Layer 9 of a small transformer language model trained on English Wikipedia (14 layers, counted from 0, width 96).
A neuron's activation on a vector x is SiLU(gate . x) times (in . x), where the dot is the dot product.
The model reads these tokens: "'" "N" "B" "A" " B" "ub" "b" "le" "'" "." "\n" "\n" "F" "ollow" "ing" " its" " sp" "ons" "ors" "hip" " ag"

The vector x that enters this layer's MLP at each token. A number n stands for (n - 128) times 0.03.
0 "'": 30, 212, 136, 118, 139, 126, 147, 104, 119, 162, 136, 106, 122, 121, 156, 133, 115, 122, 57, 128, 131, 92, 155, 142, 122, 131, 137, 127, 167, 135, 142, 157, 70, 102, 119, 119, 167, 193, 147, 152, 86, 183, 141, 116, 98, 42, 133, 132, 103, 145, 98, 110, 152, 138, 110, 131, 136, 113, 132, 123, 158, 107, 131, 95, 205, 104, 153, 87, 152, 120, 79, 158, 164, 114, 139, 142, 109, 122, 170, 110, 107, 123, 170, 158, 146, 162, 104, 143, 144, 79, 124, 103, 145, 168, 142, 143
1 "N": 55, 176, 105, 153, 158, 110, 113, 144, 94, 118, 141, 187, 197, 151, 89, 156, 124, 118, 87, 120, 73, 150, 157, 170, 187, 113, 176, 123, 127, 125, 149, 167, 136, 123, 64, 136, 162, 184, 114, 167, 109, 169, 134, 95, 118, 71, 120, 144, 94, 167, 132, 107, 117, 151, 100, 150, 121, 176, 129, 129, 150, 177, 104, 98, 151, 138, 128, 124, 163, 137, 128, 132, 119, 119, 121, 144, 93, 138, 157, 121, 106, 93, 159, 224, 108, 122, 170, 153, 142, 108, 114, 121, 103, 191, 154, 141
2 "B": 35, 133, 150, 122, 127, 145, 136, 157, 101, 118, 166, 116, 163, 111, 181, 22, 127, 155, 118, 118, 113, 120, 137, 196, 115, 125, 99, 81, 84, 147, 143, 132, 126, 78, 131, 147, 125, 129, 127, 145, 93, 158, 133, 95, 104, 43, 88, 133, 43, 145, 136, 115, 112, 164, 84, 111, 100, 149, 117, 175, 131, 107, 114, 96, 125, 154, 133, 129, 177, 103, 143, 159, 131, 140, 128, 109, 151, 95, 158, 127, 133, 81, 160, 153, 112, 157, 125, 148, 149, 136, 137, 119, 141, 156, 156, 173
3 "A": 48, 142, 199, 190, 109, 167, 119, 128, 109, 166, 159, 143, 168, 143, 136, 83, 194, 116, 129, 98, 101, 124, 121, 160, 117, 142, 116, 101, 130, 138, 104, 160, 116, 166, 138, 163, 133, 124, 84, 114, 113, 133, 140, 92, 113, 53, 144, 126, 116, 134, 106, 87, 140, 153, 99, 147, 152, 154, 118, 117, 129, 75, 118, 103, 206, 150, 107, 138, 150, 131, 117, 183, 154, 145, 83, 147, 106, 136, 173, 133, 122, 143, 134, 113, 157, 143, 120, 149, 162, 128, 73, 127, 109, 132, 171, 175
4 " B": 45, 129, 154, 127, 147, 115, 130, 134, 113, 134, 151, 125, 105, 117, 188, 83, 128, 158, 111, 147, 88, 108, 141, 248, 133, 132, 110, 113, 123, 175, 136, 99, 145, 161, 99, 146, 125, 127, 120, 129, 107, 121, 145, 111, 141, 39, 90, 145, 101, 139, 139, 144, 123, 151, 94, 133, 99, 114, 107, 135, 131, 125, 147, 112, 132, 146, 145, 132, 167, 116, 139, 141, 121, 134, 130, 97, 148, 104, 141, 104, 134, 64, 165, 135, 131, 160, 133, 154, 144, 93, 150, 109, 148, 135, 146, 164
5 "ub": 94, 176, 160, 173, 123, 74, 128, 122, 106, 131, 79, 129, 157, 129, 159, 83, 156, 92, 160, 136, 111, 115, 157, 157, 121, 100, 142, 132, 120, 147, 137, 80, 111, 110, 92, 172, 84, 76, 134, 138, 156, 100, 95, 57, 119, 78, 95, 103, 116, 165, 133, 146, 173, 146, 168, 118, 140, 119, 139, 127, 118, 85, 123, 80, 200, 133, 125, 123, 175, 102, 107, 190, 126, 129, 159, 101, 161, 115, 145, 174, 159, 102, 142, 112, 178, 194, 184, 148, 124, 134, 136, 96, 73, 112, 111, 133
6 "b": 65, 155, 125, 128, 121, 79, 113, 127, 106, 62, 114, 87, 106, 94, 152, 113, 149, 125, 119, 154, 122, 135, 158, 175, 113, 142, 99, 123, 147, 110, 118, 88, 158, 180, 123, 132, 120, 113, 105, 140, 109, 130, 148, 116, 113, 39, 110, 91, 109, 91, 129, 104, 112, 135, 61, 88, 89, 139, 122, 128, 160, 91, 110, 139, 202, 150, 136, 144, 172, 111, 130, 119, 97, 115, 141, 90, 183, 73, 144, 171, 125, 89, 148, 98, 206, 155, 89, 155, 119, 94, 142, 97, 100, 127, 86, 152
7 "le": 91, 209, 153, 163, 113, 99, 119, 122, 170, 132, 144, 153, 113, 117, 152, 115, 107, 99, 101, 129, 67, 140, 154, 124, 230, 93, 163, 94, 185, 116, 162, 62, 99, 143, 130, 113, 130, 90, 122, 124, 108, 133, 138, 94, 174, 100, 142, 127, 157, 95, 107, 158, 132, 87, 102, 136, 139, 141, 133, 106, 88, 118, 112, 116, 181, 161, 135, 149, 123, 98, 78, 156, 149, 134, 108, 153, 177, 92, 136, 99, 182, 191, 81, 183, 146, 177, 96, 126, 103, 124, 103, 111, 71, 146, 125, 110
8 "'": 19, 173, 146, 106, 127, 143, 151, 110, 141, 144, 144, 93, 101, 120, 165, 128, 101, 120, 53, 109, 117, 109, 138, 143, 115, 147, 147, 126, 153, 116, 158, 135, 103, 90, 146, 108, 171, 167, 158, 147, 108, 188, 125, 133, 93, 35, 116, 154, 119, 119, 104, 95, 153, 105, 119, 101, 147, 120, 169, 115, 157, 126, 119, 105, 234, 133, 153, 106, 139, 113, 78, 145, 173, 132, 125, 155, 128, 107, 164, 116, 105, 136, 159, 159, 124, 176, 90, 124, 148, 111, 99, 117, 121, 172, 144, 134
9 ".": 108, 175, 149, 121, 103, 85, 84, 134, 103, 150, 120, 131, 174, 154, 194, 159, 159, 148, 96, 123, 149, 100, 133, 138, 140, 134, 191, 133, 160, 118, 137, 162, 74, 139, 111, 142, 132, 147, 165, 140, 106, 144, 127, 138, 151, 92, 67, 116, 112, 113, 117, 82, 94, 138, 144, 145, 156, 135, 96, 184, 146, 110, 156, 110, 141, 139, 156, 109, 164, 47, 126, 129, 98, 153, 130, 136, 118, 156, 225, 53, 141, 113, 162, 124, 158, 138, 127, 133, 127, 121, 73, 149, 155, 157, 103, 138
10 "\n": 90, 148, 156, 110, 116, 72, 41, 114, 120, 130, 134, 142, 141, 117, 146, 122, 191, 128, 127, 84, 153, 96, 133, 160, 143, 137, 162, 151, 165, 125, 132, 140, 117, 114, 103, 152, 126, 122, 167, 115, 148, 131, 114, 124, 137, 83, 94, 111, 137, 138, 174, 133, 128, 150, 149, 150, 100, 140, 113, 179, 95, 116, 168, 138, 142, 136, 159, 80, 190, 95, 108, 138, 91, 131, 136, 107, 69, 143, 176, 114, 128, 114, 145, 177, 178, 169, 121, 145, 146, 104, 174, 164, 126, 174, 104, 113
11 "\n": 134, 141, 160, 119, 120, 78, 55, 109, 145, 125, 152, 141, 125, 123, 149, 105, 153, 131, 105, 101, 138, 116, 146, 176, 153, 144, 126, 133, 142, 138, 129, 137, 94, 77, 112, 173, 140, 128, 154, 133, 134, 175, 130, 129, 154, 84, 92, 142, 150, 101, 138, 152, 116, 158, 138, 113, 99, 178, 128, 192, 114, 108, 155, 111, 148, 126, 133, 94, 124, 99, 111, 120, 155, 154, 116, 108, 26, 119, 161, 119, 112, 86, 156, 163, 155, 152, 107, 175, 133, 139, 182, 149, 97, 182, 94, 145
12 "F": 77, 122, 190, 150, 127, 99, 101, 108, 130, 112, 165, 114, 152, 133, 180, 108, 131, 157, 137, 134, 122, 129, 193, 189, 165, 147, 120, 156, 144, 70, 150, 126, 143, 159, 126, 177, 147, 167, 125, 123, 91, 135, 186, 65, 132, 75, 74, 146, 104, 96, 126, 165, 124, 186, 135, 159, 97, 133, 165, 163, 136, 126, 96, 124, 109, 146, 199, 172, 119, 127, 126, 161, 153, 77, 99, 137, 155, 122, 114, 123, 160, 75, 137, 122, 171, 133, 168, 127, 158, 111, 145, 153, 129, 158, 156, 96
13 "ollow": 110, 110, 79, 159, 94, 98, 115, 100, 183, 95, 114, 156, 164, 131, 180, 113, 142, 157, 177, 110, 90, 73, 134, 126, 196, 124, 141, 130, 132, 147, 145, 150, 95, 80, 98, 137, 76, 149, 163, 97, 142, 173, 116, 109, 170, 108, 148, 127, 127, 186, 121, 152, 153, 137, 170, 162, 133, 169, 102, 196, 113, 60, 101, 75, 150, 97, 137, 130, 168, 134, 120, 99, 94, 90, 105, 139, 101, 106, 139, 151, 121, 80, 112, 147, 126, 176, 145, 142, 93, 165, 167, 200, 81, 153, 147, 121
14 "ing": 134, 130, 134, 160, 122, 85, 136, 124, 171, 92, 122, 121, 153, 35, 173, 90, 176, 156, 166, 128, 90, 156, 113, 67, 129, 160, 141, 155, 156, 145, 112, 92, 104, 65, 63, 163, 137, 134, 114, 134, 140, 185, 131, 118, 133, 106, 112, 138, 84, 188, 135, 170, 126, 142, 144, 125, 96, 173, 125, 150, 121, 132, 109, 129, 127, 124, 143, 167, 130, 159, 106, 87, 137, 127, 98, 145, 106, 106, 176, 105, 170, 105, 146, 196, 187, 157, 99, 116, 151, 112, 65, 121, 113, 132, 73, 123
15 " its": 93, 203, 150, 156, 173, 143, 149, 94, 90, 82, 111, 96, 78, 124, 138, 93, 130, 179, 180, 107, 102, 111, 93, 128, 105, 122, 46, 113, 99, 162, 101, 143, 108, 156, 120, 78, 131, 159, 139, 154, 128, 156, 83, 156, 143, 130, 107, 129, 107, 140, 125, 157, 170, 137, 148, 158, 93, 156, 136, 177, 149, 136, 77, 50, 122, 110, 161, 63, 111, 113, 97, 105, 132, 102, 103, 141, 160, 106, 174, 54, 127, 92, 128, 142, 157, 130, 125, 110, 122, 134, 165, 108, 130, 157, 151, 132
16 " sp": 58, 198, 115, 176, 162, 66, 124, 84, 115, 111, 126, 107, 118, 146, 140, 68, 82, 148, 149, 166, 84, 123, 119, 137, 126, 137, 126, 177, 103, 88, 136, 112, 117, 127, 66, 134, 133, 163, 81, 124, 116, 150, 113, 118, 91, 111, 67, 157, 167, 160, 136, 82, 116, 109, 106, 62, 129, 139, 154, 169, 155, 149, 138, 90, 117, 125, 131, 150, 86, 197, 124, 93, 119, 110, 78, 73, 177, 95, 181, 137, 143, 104, 92, 83, 163, 131, 152, 139, 144, 137, 130, 154, 180, 91, 130, 123
17 "ons": 53, 129, 114, 148, 112, 103, 155, 166, 160, 134, 102, 118, 123, 57, 81, 103, 105, 138, 129, 132, 150, 171, 129, 134, 147, 131, 180, 111, 118, 143, 120, 153, 123, 109, 112, 135, 114, 145, 167, 119, 185, 170, 164, 197, 149, 77, 132, 173, 134, 187, 154, 148, 103, 103, 139, 94, 116, 167, 129, 128, 71, 133, 141, 83, 142, 135, 120, 143, 98, 161, 153, 105, 127, 108, 125, 115, 108, 99, 157, 87, 178, 125, 132, 114, 195, 154, 152, 144, 119, 187, 50, 102, 153, 109, 157, 107
18 "ors": 141, 130, 156, 123, 139, 134, 152, 116, 126, 105, 139, 112, 124, 144, 99, 124, 135, 151, 117, 104, 108, 142, 128, 131, 117, 123, 141, 105, 121, 78, 142, 133, 128, 157, 120, 109, 160, 174, 152, 118, 198, 187, 153, 184, 171, 58, 82, 158, 150, 109, 111, 170, 113, 81, 127, 135, 146, 183, 142, 135, 159, 140, 112, 108, 177, 136, 148, 146, 112, 128, 160, 94, 116, 124, 117, 88, 97, 121, 182, 79, 131, 135, 63, 111, 157, 219, 122, 112, 67, 163, 78, 136, 147, 141, 133, 113
19 "hip": 113, 181, 86, 102, 72, 131, 140, 83, 152, 154, 142, 109, 83, 61, 157, 115, 145, 119, 137, 103, 87, 105, 136, 88, 152, 99, 108, 103, 115, 67, 96, 120, 118, 75, 119, 97, 130, 117, 115, 77, 133, 161, 118, 200, 174, 122, 99, 134, 135, 161, 60, 147, 119, 148, 90, 124, 118, 160, 173, 116, 105, 90, 91, 93, 109, 108, 189, 143, 112, 150, 173, 126, 156, 131, 150, 85, 78, 108, 159, 134, 72, 118, 134, 174, 106, 144, 154, 130, 148, 160, 106, 134, 112, 116, 100, 100
20 " ag": 40, 132, 185, 133, 127, 119, 103, 83, 133, 70, 116, 143, 116, 113, 143, 97, 176, 117, 136, 133, 158, 145, 129, 130, 119, 155, 96, 186, 116, 100, 79, 112, 92, 160, 48, 199, 147, 60, 131, 156, 130, 116, 92, 80, 142, 117, 119, 178, 162, 57, 96, 117, 138, 100, 129, 131, 104, 122, 118, 128, 118, 175, 164, 166, 170, 110, 165, 162, 137, 144, 173, 125, 99, 152, 103, 84, 102, 112, 175, 108, 102, 128, 106, 108, 158, 131, 122, 128, 116, 71, 112, 94, 120, 78, 136, 130

Each question shows the input weights of one neuron of the MLP. A number n stands for (n - 128) times 0.0064.

n63 gate: 195, 89, 126, 160, 118, 166, 168, 171, 118, 104, 126, 93, 132, 88, 116, 120, 127, 156, 165, 151, 155, 163, 124, 125, 77, 172, 136, 126, 173, 144, 183, 126, 71, 104, 103, 160, 122, 135, 154, 101, 119, 96, 92, 129, 79, 186, 131, 110, 144, 183, 97, 119, 119, 158, 133, 123, 132, 132, 116, 141, 127, 120, 145, 120, 136, 88, 130, 73, 138, 129, 96, 152, 154, 132, 95, 88, 174, 154, 130, 127, 99, 143, 106, 118, 92, 60, 125, 105, 111, 159, 150, 114, 109, 108, 173, 131
n63 in: 131, 136, 154, 143, 112, 101, 148, 109, 90, 124, 129, 140, 154, 126, 144, 167, 116, 111, 156, 141, 57, 139, 168, 123, 124, 103, 129, 124, 92, 88, 128, 69, 117, 151, 125, 95, 188, 129, 139, 119, 161, 144, 103, 106, 139, 86, 122, 181, 156, 106, 156, 174, 111, 123, 144, 158, 156, 116, 142, 99, 124, 89, 108, 124, 145, 133, 136, 128, 118, 120, 180, 85, 104, 72, 116, 145, 115, 127, 117, 117, 129, 149, 123, 123, 165, 160, 113, 146, 123, 112, 99, 136, 149, 118, 89, 121
Which token does this neuron like most? 2 "B"

n101 gate: 127, 145, 118, 136, 129, 104, 179, 171, 147, 149, 164, 148, 124, 153, 81, 138, 146, 87, 129, 109, 116, 168, 151, 120, 124, 125, 107, 150, 112, 145, 115, 152, 153, 166, 193, 128, 137, 91, 181, 122, 112, 116, 150, 120, 123, 134, 134, 100, 159, 137, 97, 118, 102, 141, 117, 109, 152, 108, 110, 138, 124, 125, 75, 145, 84, 134, 88, 107, 186, 100, 105, 93, 153, 142, 131, 81, 95, 182, 114, 158, 111, 134, 117, 153, 104, 156, 103, 106, 115, 149, 108, 109, 66, 160, 138, 75
n101 in: 55, 152, 98, 106, 142, 104, 99, 66, 120, 126, 112, 123, 130, 123, 194, 141, 161, 92, 89, 120, 98, 123, 77, 142, 139, 132, 115, 129, 110, 142, 152, 132, 124, 86, 96, 128, 138, 123, 128, 127, 157, 146, 149, 92, 94, 110, 116, 80, 91, 108, 148, 171, 109, 113, 138, 163, 111, 134, 113, 162, 159, 158, 130, 138, 153, 145, 135, 152, 139, 120, 145, 139, 92, 105, 145, 143, 148, 124, 176, 116, 122, 138, 102, 107, 127, 108, 118, 137, 159, 130, 140, 170, 130, 156, 130, 127
On which three tokens does it fire most, strongest first? 1 "N", 7 "le", 17 "ons"

n366 gate: 221, 120, 141, 53, 116, 66, 127, 130, 100, 65, 165, 87, 161, 132, 97, 115, 126, 144, 91, 130, 148, 130, 124, 108, 129, 133, 163, 146, 136, 98, 101, 106, 190, 171, 114, 142, 121, 100, 153, 139, 137, 145, 112, 168, 152, 132, 129, 131, 169, 151, 112, 137, 119, 130, 120, 128, 108, 92, 133, 161, 144, 103, 143, 139, 109, 119, 116, 189, 169, 93, 140, 100, 99, 120, 126, 139, 120, 137, 131, 171, 96, 169, 121, 105, 131, 118, 152, 137, 165, 116, 134, 121, 144, 106, 84, 124
n366 in: 63, 147, 97, 134, 114, 129, 142, 157, 108, 104, 117, 154, 115, 153, 142, 114, 127, 119, 144, 129, 112, 93, 174, 128, 117, 155, 141, 104, 140, 130, 133, 185, 74, 111, 102, 132, 138, 146, 121, 147, 120, 126, 158, 133, 91, 143, 121, 149, 79, 104, 162, 114, 148, 87, 84, 157, 129, 164, 137, 98, 128, 176, 135, 130, 179, 102, 162, 149, 102, 160, 157, 141, 127, 108, 121, 118, 148, 102, 108, 117, 82, 114, 167, 146, 137, 132, 130, 147, 112, 159, 141, 164, 161, 124, 138, 97
Which token does this neuron like most? 6 "b"

n333 gate: 125, 124, 102, 97, 148, 98, 110, 164, 148, 128, 117, 126, 135, 162, 108, 136, 154, 110, 120, 148, 168, 136, 131, 100, 143, 127, 111, 109, 155, 103, 133, 166, 99, 161, 139, 133, 121, 149, 164, 150, 115, 151, 169, 99, 117, 141, 158, 116, 154, 139, 91, 194, 130, 123, 113, 148, 126, 111, 168, 80, 165, 143, 105, 189, 101, 114, 98, 184, 138, 115, 160, 171, 93, 90, 165, 136, 135, 138, 108, 148, 154, 141, 128, 123, 110, 133, 85, 98, 151, 175, 102, 98, 168, 160, 125, 114
n333 in: 146, 151, 122, 126, 174, 134, 92, 187, 94, 139, 142, 135, 133, 173, 136, 100, 166, 140, 101, 124, 113, 110, 150, 151, 156, 101, 130, 80, 137, 129, 159, 137, 114, 54, 121, 117, 120, 149, 88, 97, 126, 112, 133, 141, 101, 147, 115, 100, 122, 136, 117, 105, 139, 85, 160, 192, 105, 130, 134, 121, 135, 154, 82, 161, 124, 115, 175, 168, 112, 98, 85, 191, 119, 134, 134, 105, 72, 143, 142, 111, 142, 109, 151, 121, 130, 150, 102, 111, 114, 162, 79, 122, 129, 132, 107, 126
On which two tokens does it fire most, strongest first? 20 " ag", 6 "b"

n172 gate: 121, 115, 122, 145, 84, 130, 155, 150, 147, 157, 120, 94, 100, 84, 69, 166, 138, 80, 113, 100, 123, 123, 138, 154, 128, 140, 92, 144, 148, 171, 126, 113, 219, 175, 139, 120, 130, 131, 123, 176, 97, 168, 146, 128, 130, 154, 104, 89, 116, 172, 95, 175, 134, 165, 132, 169, 122, 164, 143, 168, 93, 107, 122, 153, 85, 122, 92, 163, 120, 135, 122, 118, 97, 184, 121, 94, 86, 179, 87, 122, 125, 105, 139, 109, 60, 102, 150, 146, 125, 116, 138, 118, 87, 141, 156, 142
n172 in: 154, 147, 124, 104, 139, 117, 129, 97, 95, 137, 141, 155, 154, 155, 137, 151, 122, 151, 111, 154, 94, 172, 174, 135, 96, 164, 171, 165, 110, 70, 135, 135, 97, 119, 112, 104, 148, 138, 140, 111, 103, 110, 135, 126, 94, 130, 147, 123, 144, 85, 139, 104, 125, 122, 138, 151, 149, 153, 176, 139, 152, 147, 127, 94, 158, 126, 143, 113, 190, 154, 85, 122, 207, 137, 101, 124, 171, 108, 145, 186, 128, 139, 112, 119, 117, 157, 140, 196, 147, 118, 138, 94, 143, 114, 83, 151
On which token does it fire most, and how strongly? 1 "N", at about 1.4

n310 gate: 146, 139, 120, 125, 93, 137, 175, 99, 148, 146, 174, 166, 112, 136, 131, 137, 124, 110, 80, 120, 98, 130, 86, 132, 115, 151, 154, 155, 202, 146, 113, 104, 177, 88, 133, 114, 145, 141, 144, 137, 152, 144, 149, 110, 139, 116, 143, 78, 82, 140, 126, 137, 179, 109, 155, 151, 134, 126, 99, 141, 144, 122, 108, 135, 101, 112, 118, 127, 89, 122, 147, 187, 109, 114, 109, 110, 147, 119, 85, 114, 149, 139, 161, 97, 124, 85, 163, 154, 130, 160, 146, 128, 103, 65, 136, 201
n310 in: 122, 129, 149, 113, 124, 120, 153, 153, 128, 147, 194, 115, 163, 150, 106, 156, 114, 150, 85, 128, 105, 141, 106, 129, 171, 105, 101, 163, 162, 166, 111, 147, 145, 124, 139, 162, 120, 118, 126, 158, 105, 162, 107, 111, 156, 153, 138, 124, 113, 120, 137, 118, 146, 122, 99, 104, 149, 192, 130, 143, 150, 113, 104, 142, 95, 112, 126, 151, 133, 147, 105, 151, 142, 160, 100, 175, 119, 128, 117, 67, 197, 123, 97, 107, 148, 144, 74, 130, 124, 130, 163, 98, 134, 111, 127, 89
On which three tokens does it fire most, strongest first? 19 "hip", 6 "b", 10 "\n"

n143 gate: 136, 118, 160, 111, 151, 88, 99, 138, 114, 132, 158, 148, 126, 152, 122, 114, 131, 132, 124, 148, 195, 65, 69, 148, 119, 111, 128, 111, 151, 168, 151, 117, 100, 117, 125, 138, 126, 113, 158, 90, 150, 96, 89, 153, 120, 140, 68, 116, 62, 153, 178, 137, 94, 116, 140, 95, 90, 142, 115, 108, 84, 145, 94, 153, 135, 107, 96, 149, 141, 162, 132, 99, 136, 111, 138, 171, 102, 140, 126, 129, 51, 168, 164, 147, 128, 68, 98, 111, 108, 177, 141, 192, 153, 151, 130, 135
n143 in: 107, 176, 138, 120, 146, 141, 95, 106, 86, 110, 71, 102, 146, 138, 161, 220, 97, 105, 174, 134, 158, 106, 117, 144, 136, 133, 144, 132, 117, 119, 126, 115, 111, 111, 133, 149, 141, 89, 107, 153, 144, 105, 171, 139, 137, 133, 154, 123, 145, 111, 161, 155, 109, 169, 145, 116, 118, 120, 133, 120, 132, 80, 154, 134, 124, 109, 134, 121, 90, 168, 62, 123, 109, 145, 117, 139, 120, 97, 140, 74, 146, 140, 140, 102, 136, 100, 157, 148, 109, 97, 122, 138, 137, 129, 104, 129
On which three tokens does it fire most, strongest first? 10 "\n", 11 "\n", 9 "."

n119 gate: 158, 115, 130, 81, 172, 126, 143, 111, 144, 90, 124, 158, 126, 181, 91, 118, 111, 117, 73, 112, 124, 134, 84, 115, 93, 108, 94, 158, 146, 124, 139, 92, 125, 123, 180, 120, 110, 127, 129, 127, 131, 151, 119, 99, 123, 121, 128, 108, 92, 134, 158, 169, 138, 143, 129, 120, 130, 127, 119, 109, 151, 154, 166, 144, 84, 114, 111, 138, 136, 160, 114, 136, 134, 132, 177, 79, 86, 144, 105, 108, 135, 131, 127, 118, 139, 118, 113, 155, 111, 143, 128, 115, 136, 122, 137, 148
n119 in: 147, 132, 125, 142, 86, 125, 125, 165, 117, 167, 108, 113, 104, 123, 158, 140, 110, 104, 160, 140, 129, 132, 159, 131, 127, 142, 187, 117, 137, 146, 131, 134, 109, 146, 101, 137, 130, 123, 115, 146, 133, 104, 143, 91, 109, 121, 145, 132, 141, 122, 142, 104, 85, 109, 118, 132, 147, 119, 134, 121, 115, 148, 111, 150, 138, 150, 114, 121, 117, 78, 145, 98, 114, 108, 119, 171, 194, 132, 134, 150, 114, 147, 107, 122, 118, 137, 142, 102, 145, 109, 131, 145, 109, 134, 135, 138
On which token does it fire most, and how strongly? 15 " its", at about 0.73

n315 gate: 130, 90, 134, 77, 96, 135, 140, 96, 135, 76, 146, 110, 169, 145, 121, 169, 97, 153, 144, 154, 126, 101, 152, 117, 126, 102, 147, 140, 122, 136, 133, 188, 115, 106, 119, 110, 109, 187, 120, 146, 133, 108, 72, 88, 141, 162, 126, 127, 120, 130, 148, 161, 168, 126, 137, 152, 130, 137, 92, 176, 120, 153, 159, 150, 91, 160, 109, 135, 151, 77, 120, 139, 115, 168, 137, 94, 124, 154, 129, 120, 72, 72, 131, 105, 127, 106, 133, 171, 130, 144, 123, 116, 118, 150, 163, 99
n315 in: 83, 132, 139, 133, 125, 140, 153, 112, 141, 106, 162, 130, 138, 138, 125, 145, 105, 100, 114, 145, 133, 91, 163, 111, 80, 97, 148, 168, 136, 133, 128, 106, 147, 187, 130, 100, 168, 140, 97, 154, 142, 151, 165, 104, 132, 137, 127, 135, 95, 134, 112, 153, 166, 148, 139, 143, 154, 144, 103, 150, 103, 149, 135, 172, 97, 141, 155, 116, 184, 128, 161, 142, 104, 115, 149, 101, 103, 135, 156, 125, 109, 107, 106, 94, 134, 167, 141, 203, 140, 132, 124, 139, 91, 68, 124, 125
On which token does it fire most, and how strongly? 1 "N", at about 1.1

n340 gate: 154, 142, 79, 107, 151, 126, 139, 122, 103, 164, 98, 131, 146, 174, 115, 102, 137, 110, 122, 103, 153, 108, 121, 107, 101, 110, 161, 74, 162, 168, 145, 74, 126, 131, 112, 129, 130, 155, 123, 164, 114, 139, 154, 87, 102, 115, 128, 145, 108, 192, 109, 148, 90, 73, 173, 123, 95, 133, 102, 133, 126, 168, 162, 138, 117, 156, 60, 76, 138, 84, 131, 91, 156, 114, 127, 67, 137, 137, 121, 115, 144, 137, 154, 131, 121, 126, 133, 147, 115, 150, 154, 166, 151, 78, 160, 145
n340 in: 124, 104, 77, 166, 143, 129, 100, 124, 129, 145, 111, 157, 124, 149, 104, 153, 76, 150, 136, 116, 180, 140, 133, 128, 100, 127, 126, 103, 126, 179, 159, 100, 123, 118, 97, 102, 143, 146, 120, 110, 106, 128, 119, 126, 75, 123, 147, 141, 135, 122, 102, 157, 114, 122, 207, 133, 155, 182, 105, 122, 143, 146, 133, 122, 170, 101, 85, 76, 150, 141, 173, 121, 112, 145, 145, 158, 148, 101, 123, 127, 107, 133, 139, 182, 107, 160, 125, 124, 117, 139, 106, 138, 164, 132, 152, 114
On which token does it fire most, and how strongly? 1 "N", at about 1

n234 gate: 106, 138, 143, 148, 112, 131, 119, 129, 134, 87, 129, 82, 102, 94, 101, 120, 109, 126, 140, 92, 121, 139, 160, 127, 131, 127, 115, 153, 109, 146, 133, 188, 127, 134, 142, 131, 105, 133, 137, 120, 131, 94, 126, 124, 74, 122, 129, 104, 124, 112, 116, 129, 135, 81, 119, 135, 129, 151, 110, 78, 125, 93, 95, 116, 190, 119, 144, 141, 152, 99, 125, 148, 132, 143, 165, 131, 108, 121, 105, 169, 154, 125, 151, 143, 74, 108, 111, 172, 108, 154, 142, 107, 79, 112, 121, 146
n234 in: 133, 144, 149, 140, 131, 108, 164, 113, 111, 107, 142, 110, 144, 177, 117, 139, 127, 119, 150, 166, 109, 105, 130, 137, 127, 100, 126, 97, 148, 132, 148, 197, 119, 163, 128, 132, 123, 104, 134, 141, 139, 150, 95, 157, 112, 130, 107, 94, 90, 94, 136, 120, 65, 112, 98, 107, 130, 106, 128, 158, 102, 89, 134, 134, 149, 111, 161, 103, 120, 134, 124, 153, 135, 104, 105, 120, 99, 131, 91, 129, 135, 116, 112, 146, 131, 160, 101, 129, 84, 143, 118, 105, 127, 79, 131, 98
Which token does this neuron like most? 6 "b"

n141 gate: 127, 97, 158, 115, 155, 145, 126, 115, 122, 161, 166, 132, 151, 136, 109, 149, 132, 79, 145, 132, 103, 118, 138, 122, 132, 125, 107, 88, 127, 116, 148, 173, 133, 91, 140, 171, 94, 96, 122, 123, 110, 101, 88, 129, 133, 119, 131, 141, 108, 145, 134, 140, 111, 103, 113, 127, 155, 142, 100, 131, 106, 146, 92, 118, 177, 151, 125, 106, 89, 128, 101, 136, 132, 163, 145, 109, 114, 159, 134, 175, 58, 140, 125, 121, 115, 103, 155, 113, 115, 121, 127, 135, 150, 127, 175, 141
n141 in: 137, 122, 112, 115, 95, 159, 109, 120, 133, 125, 91, 134, 174, 109, 137, 110, 181, 185, 135, 140, 122, 133, 114, 118, 139, 94, 161, 138, 131, 183, 121, 139, 83, 103, 99, 105, 135, 104, 156, 127, 141, 151, 97, 111, 92, 115, 108, 130, 108, 120, 139, 107, 127, 148, 104, 100, 138, 110, 116, 156, 105, 140, 114, 145, 114, 114, 90, 137, 171, 117, 142, 112, 140, 159, 143, 171, 139, 113, 146, 109, 148, 136, 106, 153, 113, 134, 147, 129, 151, 122, 86, 97, 118, 117, 102, 133
On which token does it fire most, and how strongly? 3 "A", at about 1.7

n44 gate: 149, 112, 158, 182, 116, 144, 157, 110, 147, 126, 153, 136, 137, 104, 136, 111, 123, 90, 107, 183, 110, 141, 127, 144, 100, 143, 154, 132, 143, 119, 108, 111, 127, 95, 121, 83, 117, 114, 141, 133, 200, 134, 100, 125, 131, 148, 145, 161, 132, 118, 117, 200, 114, 101, 176, 128, 110, 108, 162, 124, 137, 138, 150, 177, 129, 108, 118, 100, 111, 99, 151, 124, 154, 97, 146, 102, 180, 142, 129, 106, 166, 97, 107, 84, 156, 123, 121, 142, 135, 123, 131, 145, 141, 110, 138, 137
n44 in: 138, 134, 112, 171, 127, 139, 145, 143, 161, 154, 121, 129, 130, 135, 135, 162, 190, 154, 105, 94, 133, 152, 121, 115, 117, 179, 126, 145, 148, 168, 135, 115, 139, 133, 115, 73, 98, 146, 109, 108, 87, 139, 132, 158, 122, 125, 113, 128, 138, 127, 170, 124, 125, 113, 105, 152, 97, 123, 144, 100, 93, 145, 182, 171, 122, 134, 146, 127, 106, 161, 144, 91, 107, 148, 139, 144, 115, 99, 124, 124, 100, 139, 142, 146, 165, 103, 100, 125, 113, 154, 138, 131, 122, 117, 187, 121
Which token does this neuron like most? 17 "ons"